Layer 6 of a small transformer language model trained on English Wikipedia (11 layers, counted from 0, width 96).
A neuron's activation on a vector x is squared ReLU(weights . x), where the dot is the dot product.
The model reads these tokens: "ers" " W" "ür" "z" "burg" " made" " a" " return" " in " "1" "997" "." "\n\n" "Ch" "rist"

The vector x that enters this layer's MLP at each token. A number n stands for n times 0.008.
0 "ers": -82 119 65 -9 -103 68 10 88 -25 5 87 31 0 -121 -52 -77 -55 -164 -262 -9 138 6 32 -37 215 -8 -20 -98 151 73 35 -210 78 -230 103 146 252 -68 -24 -143 -170 -185 -23 64 73 47 43 24 30 -147 -241 -262 64 -197 40 -123 -76 72 223 -150 -329 7 -29 -62 248 -103 -142 7 107 -43 215 61 77 -257 137 275 -104 47 107 9 -157 187 185 140 11 -60 5 41 -7 85 110 -118 51 -56 -46 -27
1 " W": -185 165 72 34 -151 67 25 11 -41 193 8 135 114 -238 -22 115 -83 -174 -40 -103 -40 -33 123 -42 198 13 108 29 45 63 127 -129 -85 -102 32 82 324 -275 6 -9 -50 -135 -190 21 33 -87 27 -122 14 -174 -140 -94 18 -93 -19 47 -30 -53 226 -24 -181 -20 -26 27 149 -37 -98 -121 245 166 230 -58 -57 -186 147 -157 -180 64 219 158 -231 222 76 21 61 -94 -195 -88 -10 243 -46 6 141 -64 -124 -58
2 "ür": -8 -52 275 -14 -150 -132 -61 41 43 117 41 -229 29 -153 -2 52 -2 97 -38 -95 141 120 121 -23 -8 -2 -159 31 119 84 221 -44 -21 -94 -6 -57 196 -383 19 8 -99 -147 -308 -105 -102 -149 -102 -10 190 -187 -151 4 143 -111 112 2 -44 -69 -10 162 -195 76 -61 -93 298 -92 -14 -119 218 23 55 115 -67 -219 46 3 85 281 -24 216 65 -8 -105 152 -20 54 -107 -97 91 238 -60 20 -45 22 31 -78
3 "z": 38 71 227 -28 -101 47 -58 10 -23 198 1 25 45 -153 78 135 47 -127 37 -25 119 36 203 233 88 162 32 93 143 -43 186 -154 59 30 -37 -53 172 -310 -113 0 -127 -186 -358 102 180 -137 -110 174 -105 -97 -45 25 65 -51 32 6 28 -67 -44 39 -267 144 -5 56 218 23 -4 -10 54 -16 124 -52 -170 -169 1 -288 -23 86 57 229 -17 198 284 91 -74 -78 -156 -79 128 198 -32 68 46 -59 51 -54
4 "burg": -37 -16 78 -54 -123 10 -43 25 -38 172 -6 -31 -25 -131 -30 99 102 -103 111 -122 -96 -96 214 113 126 16 -33 121 96 -69 287 -211 -43 -27 -126 -66 193 -270 -38 -197 -106 -153 -202 97 122 -71 -92 146 -79 -239 -154 -20 200 -86 17 -213 -8 -96 220 -71 -304 23 -118 19 228 65 -83 -86 229 15 132 -104 -147 -130 119 -66 -7 -61 150 53 -111 175 155 105 -62 -21 -127 -158 -36 198 54 21 -85 -85 69 -175
5 " made": -109 139 -141 -26 -188 -65 -178 -91 116 11 -13 -54 98 -189 67 -65 61 -137 20 -108 100 5 -58 53 19 190 -94 36 59 148 5 -186 0 -68 8 70 172 -215 143 -137 -40 -186 -235 -7 69 46 9 19 -65 -196 11 -79 78 -145 94 -156 57 -42 205 9 -187 260 109 147 -26 -32 -125 48 168 312 282 64 154 -82 86 222 -110 9 40 154 -259 128 60 145 -171 48 -107 -200 -87 122 111 -95 -81 -154 -81 8
6 " a": -59 184 96 -50 -126 -81 31 -104 -111 28 84 179 -55 -194 19 -67 28 -204 -7 102 -18 126 39 -28 178 118 -154 9 57 47 -56 -95 -42 -90 99 8 253 -87 -46 -158 -51 -135 -55 -42 31 -96 -161 128 -9 -239 -138 -175 46 -83 184 -207 11 -58 169 99 -253 -59 -68 24 79 -13 -183 -150 174 148 255 81 193 -69 170 282 -68 127 143 63 -134 129 164 149 16 26 -207 8 -166 255 22 -31 -72 -62 58 -204
7 " return": -123 206 42 89 -64 92 -89 -152 -34 130 -9 26 78 -187 22 -23 30 -140 6 -109 -8 -23 47 165 169 -4 -111 -107 135 66 18 -64 -180 -2 -24 157 248 -264 55 -335 44 -56 -249 -54 -73 -202 -127 46 -27 -118 -99 -183 98 100 -19 -107 -8 -70 337 89 -318 126 -132 113 95 8 -151 -52 32 142 152 4 31 -114 131 193 9 -15 44 79 -197 227 23 49 -17 78 -127 -1 -161 131 81 -27 151 -193 44 -42
8 " in ": -99 135 211 -28 23 54 -125 -18 -85 82 -95 48 130 -131 120 -28 -119 -27 -92 102 40 47 104 -145 247 52 -127 -66 -89 59 51 -60 -155 -65 49 17 472 -135 91 -245 -69 -117 -28 4 118 -51 -200 95 106 -265 -153 -61 114 -150 -46 -82 158 51 167 38 -307 107 -75 -60 -2 -86 -23 135 91 136 202 -102 177 -37 113 150 -165 30 38 -8 -176 218 -12 103 -56 -22 -188 -20 -56 208 96 -5 -49 -132 11 -74
9 "1": 3 92 238 15 -20 1 -90 68 -108 79 -40 4 -115 -143 162 -34 60 -140 -99 -88 30 4 78 129 278 134 -43 170 -57 1 78 4 -118 -209 -20 202 223 -89 119 -159 24 -109 -129 205 34 -38 -189 113 57 -137 -74 -168 79 -121 -84 -8 49 -114 351 13 -353 -23 -142 -84 -5 -140 103 -77 108 201 133 127 27 -74 164 161 -177 38 -44 315 -103 18 175 79 -13 -38 -136 -16 57 82 49 26 62 -83 77 -189
10 "997": -89 267 148 54 -39 86 19 -48 77 55 -81 -104 -45 -19 25 -101 8 -238 57 -148 34 -54 66 126 169 189 -11 44 69 -26 125 -102 -89 -37 -34 220 214 -164 46 -161 -6 -140 -167 62 17 -74 -162 174 25 -193 -15 -76 55 -145 33 -135 -3 -205 340 4 -262 228 30 -3 132 -11 -6 -59 121 -13 149 55 204 -255 155 238 -138 -179 27 117 -73 90 209 238 17 -115 -62 -23 21 120 -24 -92 59 -68 24 -147
11 ".": -148 118 68 48 -123 49 25 123 -37 -56 -85 -32 76 -110 -100 -67 -6 -175 -201 94 157 -60 44 125 237 48 -35 -53 73 26 65 -243 71 -109 39 141 288 -95 97 -194 -153 -77 -26 48 22 119 -28 88 -45 -180 -161 -183 107 -171 -28 -113 36 14 152 -120 -283 50 16 -60 248 -172 25 92 206 17 287 48 186 -191 118 351 -143 -19 93 107 -43 147 41 51 84 -30 -151 -15 27 214 50 -49 21 -89 -66 -120
12 "\n\n": -84 43 153 32 -107 45 41 104 22 -66 -49 -53 44 -267 -144 -30 1 -133 -123 9 81 -82 36 45 200 47 -53 10 97 47 25 -200 63 -137 60 143 262 -131 117 -179 -108 -161 -21 117 135 143 42 61 -12 -242 -95 -279 135 -157 -89 41 -22 57 158 -186 -282 116 -48 -70 139 -214 -63 14 258 -67 179 -79 150 -59 48 370 -152 -44 99 119 -108 22 99 97 55 -104 -40 87 -111 235 -104 -76 -6 -61 84 -109
13 "Ch": -68 -29 -3 15 -135 26 25 -144 -57 -33 -64 115 -32 -197 -80 -101 -7 -57 -135 -104 46 105 58 119 58 -50 -163 -26 83 32 116 -184 -165 14 -116 255 226 -53 234 92 -131 -142 -133 -43 172 -209 -107 -50 -1 -357 -113 -20 30 -98 -132 38 53 9 70 26 -240 76 -83 -42 208 -158 -95 -158 241 44 196 94 -15 -60 155 -29 -297 18 84 126 -193 89 106 206 24 -110 77 -73 37 108 158 231 72 -151 -82 -92
14 "rist": 158 74 113 49 -36 19 81 99 176 132 51 -89 133 -244 62 -43 83 -186 -97 118 -4 -1 224 -6 -37 78 47 66 142 49 42 -160 -202 -26 -92 117 202 -174 45 -100 -28 -187 -278 62 -101 -205 -27 104 -19 -158 -56 -133 19 37 -58 -93 267 -9 79 2 -265 44 8 -104 377 -166 -98 86 74 -5 190 26 -67 -77 208 -15 -176 76 11 241 -75 9 22 131 -19 -86 99 -218 149 102 81 124 85 -151 36 125

Each question shows the input weights of one neuron of the MLP. A number n stands for n times 0.0032.

n164: 5 95 143 11 -130 -62 61 -21 -130 42 -25 47 103 56 46 52 -106 -141 -172 -1 17 325 90 -98 -2 62 117 60 61 105 40 63 -43 95 -22 -80 -53 -23 -112 88 -134 126 59 -135 81 67 13 -230 100 -86 60 -35 -26 101 18 -30 -27 182 -11 -30 191 -80 -179 122 -20 27 -145 77 -253 -88 -34 83 18 -125 -6 101 -13 145 -156 -97 21 156 -76 164 93 -42 -31 17 -69 75 -102 -36 -8 105 109 -5
Its three highest activations, in order, are on tokens 6 " a", 2 "ür", 0 "ers"

n186: 79 -122 -107 10 19 -85 39 62 -22 -23 93 -15 -42 -36 107 -2 -24 40 91 16 -43 -156 65 -63 -7 -35 82 75 -70 -118 167 26 88 34 -26 -160 -132 -110 -12 -30 -15 -83 -33 43 1 -151 58 35 4 -85 62 65 34 -23 -53 30 30 -161 -105 -72 159 26 -104 -78 204 -17 81 -3 -15 75 -82 -182 -40 110 -148 -77 -75 -28 27 -11 -26 -102 15 68 230 14 99 -8 84 -2 -74 133 -6 -37 44 -37
Its three highest activations, in order, are on tokens 4 "burg", 3 "z", 14 "rist"

n113: 24 -68 -43 -266 103 15 6 71 159 40 -55 -54 -102 -217 72 119 39 -290 17 146 34 17 47 37 -18 -47 -44 -44 148 -43 81 68 192 -11 91 137 63 53 -137 55 179 -50 -44 -41 163 -33 299 -47 -14 93 75 22 -134 -1 -13 68 -7 18 25 -97 -44 -58 -67 -165 133 6 -84 53 10 -96 -168 173 -6 309 -236 -170 -43 23 74 91 159 109 -82 43 14 0 -59 -71 -87 32 122 8 -134 38 68 -119
Which token does this neuron like most? 3 "z"

n12: 64 68 109 61 -42 12 -109 55 17 -162 -35 -67 -37 27 112 48 78 -75 67 -30 50 9 -89 -57 131 10 81 39 -92 -172 205 129 115 81 -50 113 43 122 54 235 49 -31 -136 98 -129 1 -30 73 -57 -225 51 74 33 -11 -3 71 -18 -94 8 -83 199 153 86 152 -44 -61 122 94 -212 -47 -159 64 32 -35 -22 22 -95 -60 143 -135 -4 99 259 23 -32 155 171 3 -1 110 -13 168 -129 -19 -146 12
Which token does this neuron like most? 10 "997"

n135: 122 115 -122 133 258 27 -202 -114 -58 92 -127 -22 23 47 -136 2 -18 100 -29 140 12 -129 -19 -231 151 -87 -186 -61 82 3 -76 -44 16 130 -7 90 -55 64 -40 11 -14 -13 91 93 55 9 110 -90 -16 -44 126 -51 65 -25 61 -1 48 54 57 -179 -25 136 -25 116 -25 203 79 17 -23 -22 -66 -60 -71 59 110 -60 -89 -108 -246 -92 -69 160 -91 -101 42 -119 67 -77 -25 -15 104 -19 53 -23 44 -7
On which token does it fire most, and how strongly? 8 " in ", at about 2.6

n168: 415 -114 -209 16 -117 -95 146 40 -100 -96 -113 14 -104 11 197 9 -62 223 53 -11 96 15 -6 -195 193 -16 134 82 155 -204 59 -39 191 -90 -90 272 -249 57 124 83 170 -72 -46 -83 106 -162 75 -125 21 -5 -28 109 18 -79 -9 -90 -137 196 234 -127 37 -127 -1 -140 -277 98 -6 74 170 77 -206 72 6 -51 -54 138 -195 -24 53 -14 -186 -119 -39 -23 59 -204 134 -53 -125 -25 -83 -151 35 -76 110 -33
Which token does this neuron like most? 9 "1"

n72: -13 -20 47 -155 -98 6 83 109 4 -270 -40 51 34 151 125 -35 -198 70 -26 -64 110 -140 -131 -162 33 168 192 -57 -55 -75 -5 -65 -127 -163 35 80 197 140 -6 166 -119 50 -180 -60 11 -136 100 26 -71 -74 -131 -29 -143 223 -78 -116 -124 111 -19 -37 113 214 28 -111 -56 76 -7 -9 5 -57 -20 -47 190 -29 -125 -13 1 -126 -63 34 12 0 -49 -105 32 -168 173 -48 164 -28 116 233 -110 65 159 125
On which two tokens does it fire most, strongest first? 13 "Ch", 14 "rist"

n185: -139 -147 -120 -120 147 -111 -111 21 -30 78 -79 124 78 -100 67 -16 -64 54 70 9 -66 -138 15 -85 -96 -32 79 -233 -61 -67 -39 -46 8 10 4 -190 20 61 33 133 122 -132 31 -51 -18 -219 164 -95 -149 38 -143 -8 -161 -74 80 57 151 -18 -13 -3 42 126 134 -192 131 31 -50 -14 9 -46 -87 51 -229 -17 -9 107 54 158 142 -55 -100 9 -58 -94 -34 73 -140 57 -1 5 -7 45 60 -16 -291 -18
On which token does it fire most, and how strongly? 1 " W", at about 6.6

n59: -122 -229 -89 -74 15 248 -38 -17 -172 -78 75 128 -13 -116 -157 -166 -54 66 -14 66 162 60 92 -65 131 227 -10 -67 124 -11 -45 -34 109 116 35 14 185 -47 67 78 179 132 20 55 229 55 148 -130 52 112 -194 79 67 282 24 -33 -104 -143 -8 -94 19 -27 77 -64 -10 -24 -35 -84 -21 125 -105 55 -119 23 -115 -51 62 -152 -70 -66 -161 66 -143 -52 -120 -95 -70 7 -66 -160 -102 115 -260 -12 67 -78
Which token does this neuron like most? 13 "Ch"

n34: 107 154 -57 47 123 -102 83 72 -22 -128 -53 -31 -128 -47 -135 148 45 19 -25 95 -19 -144 -54 -187 -19 94 -15 -165 -55 107 -160 -114 -54 -110 37 39 66 70 192 -5 9 -16 -16 69 212 -98 269 -65 57 -11 92 43 -112 65 -189 68 89 -247 -89 -136 184 46 -24 -3 71 122 -81 -71 -95 2 -69 -80 -113 -57 176 -9 94 38 -182 13 -77 -17 64 -120 -246 -77 -42 189 -37 13 42 104 -17 -95 -98 97
Which token does this neuron like most? 14 "rist"

n170: 64 127 -120 64 339 105 -186 24 -69 -177 169 290 -66 -2 72 165 35 -167 129 86 120 94 -98 -171 -22 -177 83 81 -92 215 -19 -49 138 -200 -200 94 -156 -192 133 71 -11 42 3 -134 -10 31 202 126 -51 99 -65 -67 97 89 -77 49 -113 294 70 -18 42 89 0 -38 -8 15 65 107 106 -126 -31 -172 -41 14 -122 -163 -79 -111 23 1 -139 42 199 -78 -91 20 37 -38 132 55 -102 -250 -42 -55 -43 -148
Its three highest activations, in order, are on tokens 1 " W", 0 "ers", 12 "\n\n"

n114: 204 46 -81 29 -38 -2 103 93 -124 -27 -22 -20 127 161 114 74 -31 -7 -75 77 -48 78 163 95 50 -5 -40 -69 75 -80 104 -72 -71 -170 98 207 -8 101 44 127 -59 141 153 43 -100 -5 59 -162 0 -106 65 39 -103 -70 -33 -46 161 22 5 -45 -36 -79 -130 75 -244 65 -34 58 76 -189 -84 184 235 -179 -126 36 31 58 36 -36 127 -69 -23 54 59 -120 -131 -9 -14 117 127 -58 8 31 -13 14
On which token does it fire most, and how strongly? 11 ".", at about 7.3

n190: 201 -218 -19 38 28 -52 283 58 119 46 108 -91 -34 143 -173 69 -122 -59 89 25 -230 -122 53 -30 94 38 10 -35 -82 198 -37 63 -13 -95 17 186 37 -2 51 178 66 -162 -51 -6 -210 106 66 -169 147 -3 156 -96 25 274 71 -88 70 128 -114 -16 -35 -179 46 -170 7 -68 6 115 168 -127 76 86 -247 -37 -136 141 125 -2 -97 -148 80 -140 28 151 -73 106 -3 46 -84 -97 197 64 -56 8 -191 -12
On which token does it fire most, and how strongly? 14 "rist", at about 3.3

n31: -56 19 -13 -2 -263 127 90 132 35 -157 -161 -21 -157 90 106 234 -57 -60 15 -2 -68 93 -131 106 -13 147 109 -42 7 95 168 -17 238 -27 -193 162 -37 147 -247 95 -17 -34 -117 119 85 12 200 -135 75 380 13 68 -103 54 -200 -254 -119 112 151 75 20 -56 198 -11 -89 50 70 -146 -12 -181 -133 -10 -71 -105 -63 115 -225 -38 46 0 -119 9 -6 170 -111 -297 99 111 22 -172 43 6 -44 54 54 -68
Which token does this neuron like most? 10 "997"

n167: -51 79 -132 85 -72 76 145 191 114 16 75 112 82 33 22 117 -41 82 -39 -139 129 81 32 139 58 47 88 55 109 -62 34 88 -116 -3 92 132 95 -1 58 263 81 248 17 -81 -73 -3 86 43 -8 50 -6 27 -40 76 -96 52 30 4 -146 -178 -31 -26 -79 4 -18 86 34 -54 47 0 16 -13 159 -6 -33 169 145 14 76 -55 50 91 253 58 -107 -2 7 -4 -154 -122 232 -63 61 71 -85 -51
On which two tokens does it fire most, strongest first? 0 "ers", 11 "."

n87: 24 -107 -171 140 -10 -149 -217 10 144 -171 -153 42 -36 118 15 -37 -149 76 180 -111 83 -48 -136 9 64 -19 -54 103 135 -40 -32 -304 -130 86 108 171 134 54 -104 23 127 23 53 -20 26 -26 158 -84 -94 160 -60 -7 -109 -18 -59 35 23 100 -62 -26 -205 -39 -133 -15 91 36 64 -61 -81 65 -138 -59 -166 18 -43 -34 135 63 159 -41 -124 125 -143 -158 112 -94 -97 29 44 -88 -281 172 71 -90 -90 34
Which token does this neuron like most? 1 " W"

n116: -121 123 -114 -188 182 0 62 180 -145 158 220 -27 -58 -222 -61 60 89 12 15 17 -56 65 109 -201 -4 -11 21 -35 4 -4 124 92 20 51 -49 85 -172 44 -116 50 49 -32 -153 -26 -110 46 52 -216 120 5 -70 -266 6 41 112 -57 -69 251 -79 -98 170 -36 -10 71 76 -75 106 -13 -8 38 -51 -72 144 -18 0 -197 -292 -43 123 -19 -84 -14 -30 69 -67 -17 176 -80 50 13 115 -230 28 14 34 62
Its three highest activations, in order, are on tokens 1 " W", 14 "rist", 0 "ers"

n140: -41 -46 19 110 176 -122 -8 -204 21 212 50 87 83 -96 48 -17 -100 -103 -112 58 60 -15 9 120 -96 181 -60 -31 62 23 289 -161 105 -85 58 88 -236 15 -183 -139 -90 246 39 25 13 91 -13 -100 -86 50 -287 -75 -89 -155 -118 -9 37 120 37 39 -17 187 211 -5 -126 -32 232 -63 -114 -45 -24 52 -106 117 -60 -146 78 44 -185 5 -12 -71 89 -69 43 108 76 138 -81 -83 -1 91 -17 101 -80 25
Which token does this neuron like most? 3 "z"

n151: -81 109 58 -63 -90 -6 -60 101 -196 -58 -132 202 -42 -53 -95 -30 -233 20 -89 -86 -35 40 17 -7 170 -150 -189 17 140 16 -225 119 -114 -1 106 -99 -224 -209 -170 -5 -47 -133 -62 -84 -140 17 -87 5 37 72 97 -85 -29 182 74 -170 -65 18 157 -80 -39 44 160 38 -97 -73 85 -23 -195 52 -110 -14 -72 -31 -76 -128 -61 18 -51 -36 19 93 81 -61 82 111 37 198 -2 -197 -109 -63 -58 151 32 111
On which token does it fire most, and how strongly? 7 " return", at about 3.3

n122: -168 -104 -178 134 -66 -36 -44 -63 -147 30 195 -82 99 98 -285 -154 2 81 22 -88 128 156 16 -15 24 6 47 63 143 17 38 -67 -11 47 233 -5 -46 31 -177 -37 117 95 141 24 46 -77 45 -97 -70 -248 -142 -84 -186 -65 128 47 14 -130 33 119 -4 57 171 -34 44 6 -71 -43 -127 5 -44 -183 -84 68 115 132 261 -113 -199 167 -62 111 -20 -203 55 -59 17 79 -83 -141 -136 121 122 13 50 16
On which two tokens does it fire most, strongest first? 7 " return", 0 "ers"

n128: 43 -18 14 -128 -2 70 -50 -3 146 51 23 -32 -65 -123 189 58 127 118 -21 -12 170 57 58 48 -72 203 71 13 196 -102 -41 49 -17 -35 -62 217 -319 9 27 60 116 -9 107 21 -186 -35 10 -119 42 65 70 -50 144 -103 251 -13 -46 33 -73 24 168 123 -72 -79 104 36 -138 -4 21 170 -41 157 84 -95 -61 38 94 95 17 -131 -119 63 67 33 -72 -79 -98 -135 -48 -139 -35 -87 -13 -23 -124 79
On which two tokens does it fire most, strongest first? 5 " made", 2 "ür"

n45: 29 145 -51 -106 125 -81 90 27 122 -12 -82 -24 84 16 -102 -117 261 184 91 -47 81 -63 -37 -236 141 -30 -119 22 47 -30 -33 139 -8 85 34 125 102 -4 -19 96 -87 197 -2 49 -195 -16 -13 1 39 -38 -162 -63 89 164 149 -92 84 301 -172 166 -110 -52 -106 49 94 -93 55 38 -12 40 -93 24 -74 -70 -52 -30 165 -47 85 -76 -3 124 13 62 5 118 103 69 140 -83 181 16 150 164 -48 8
Which token does this neuron like most? 2 "ür"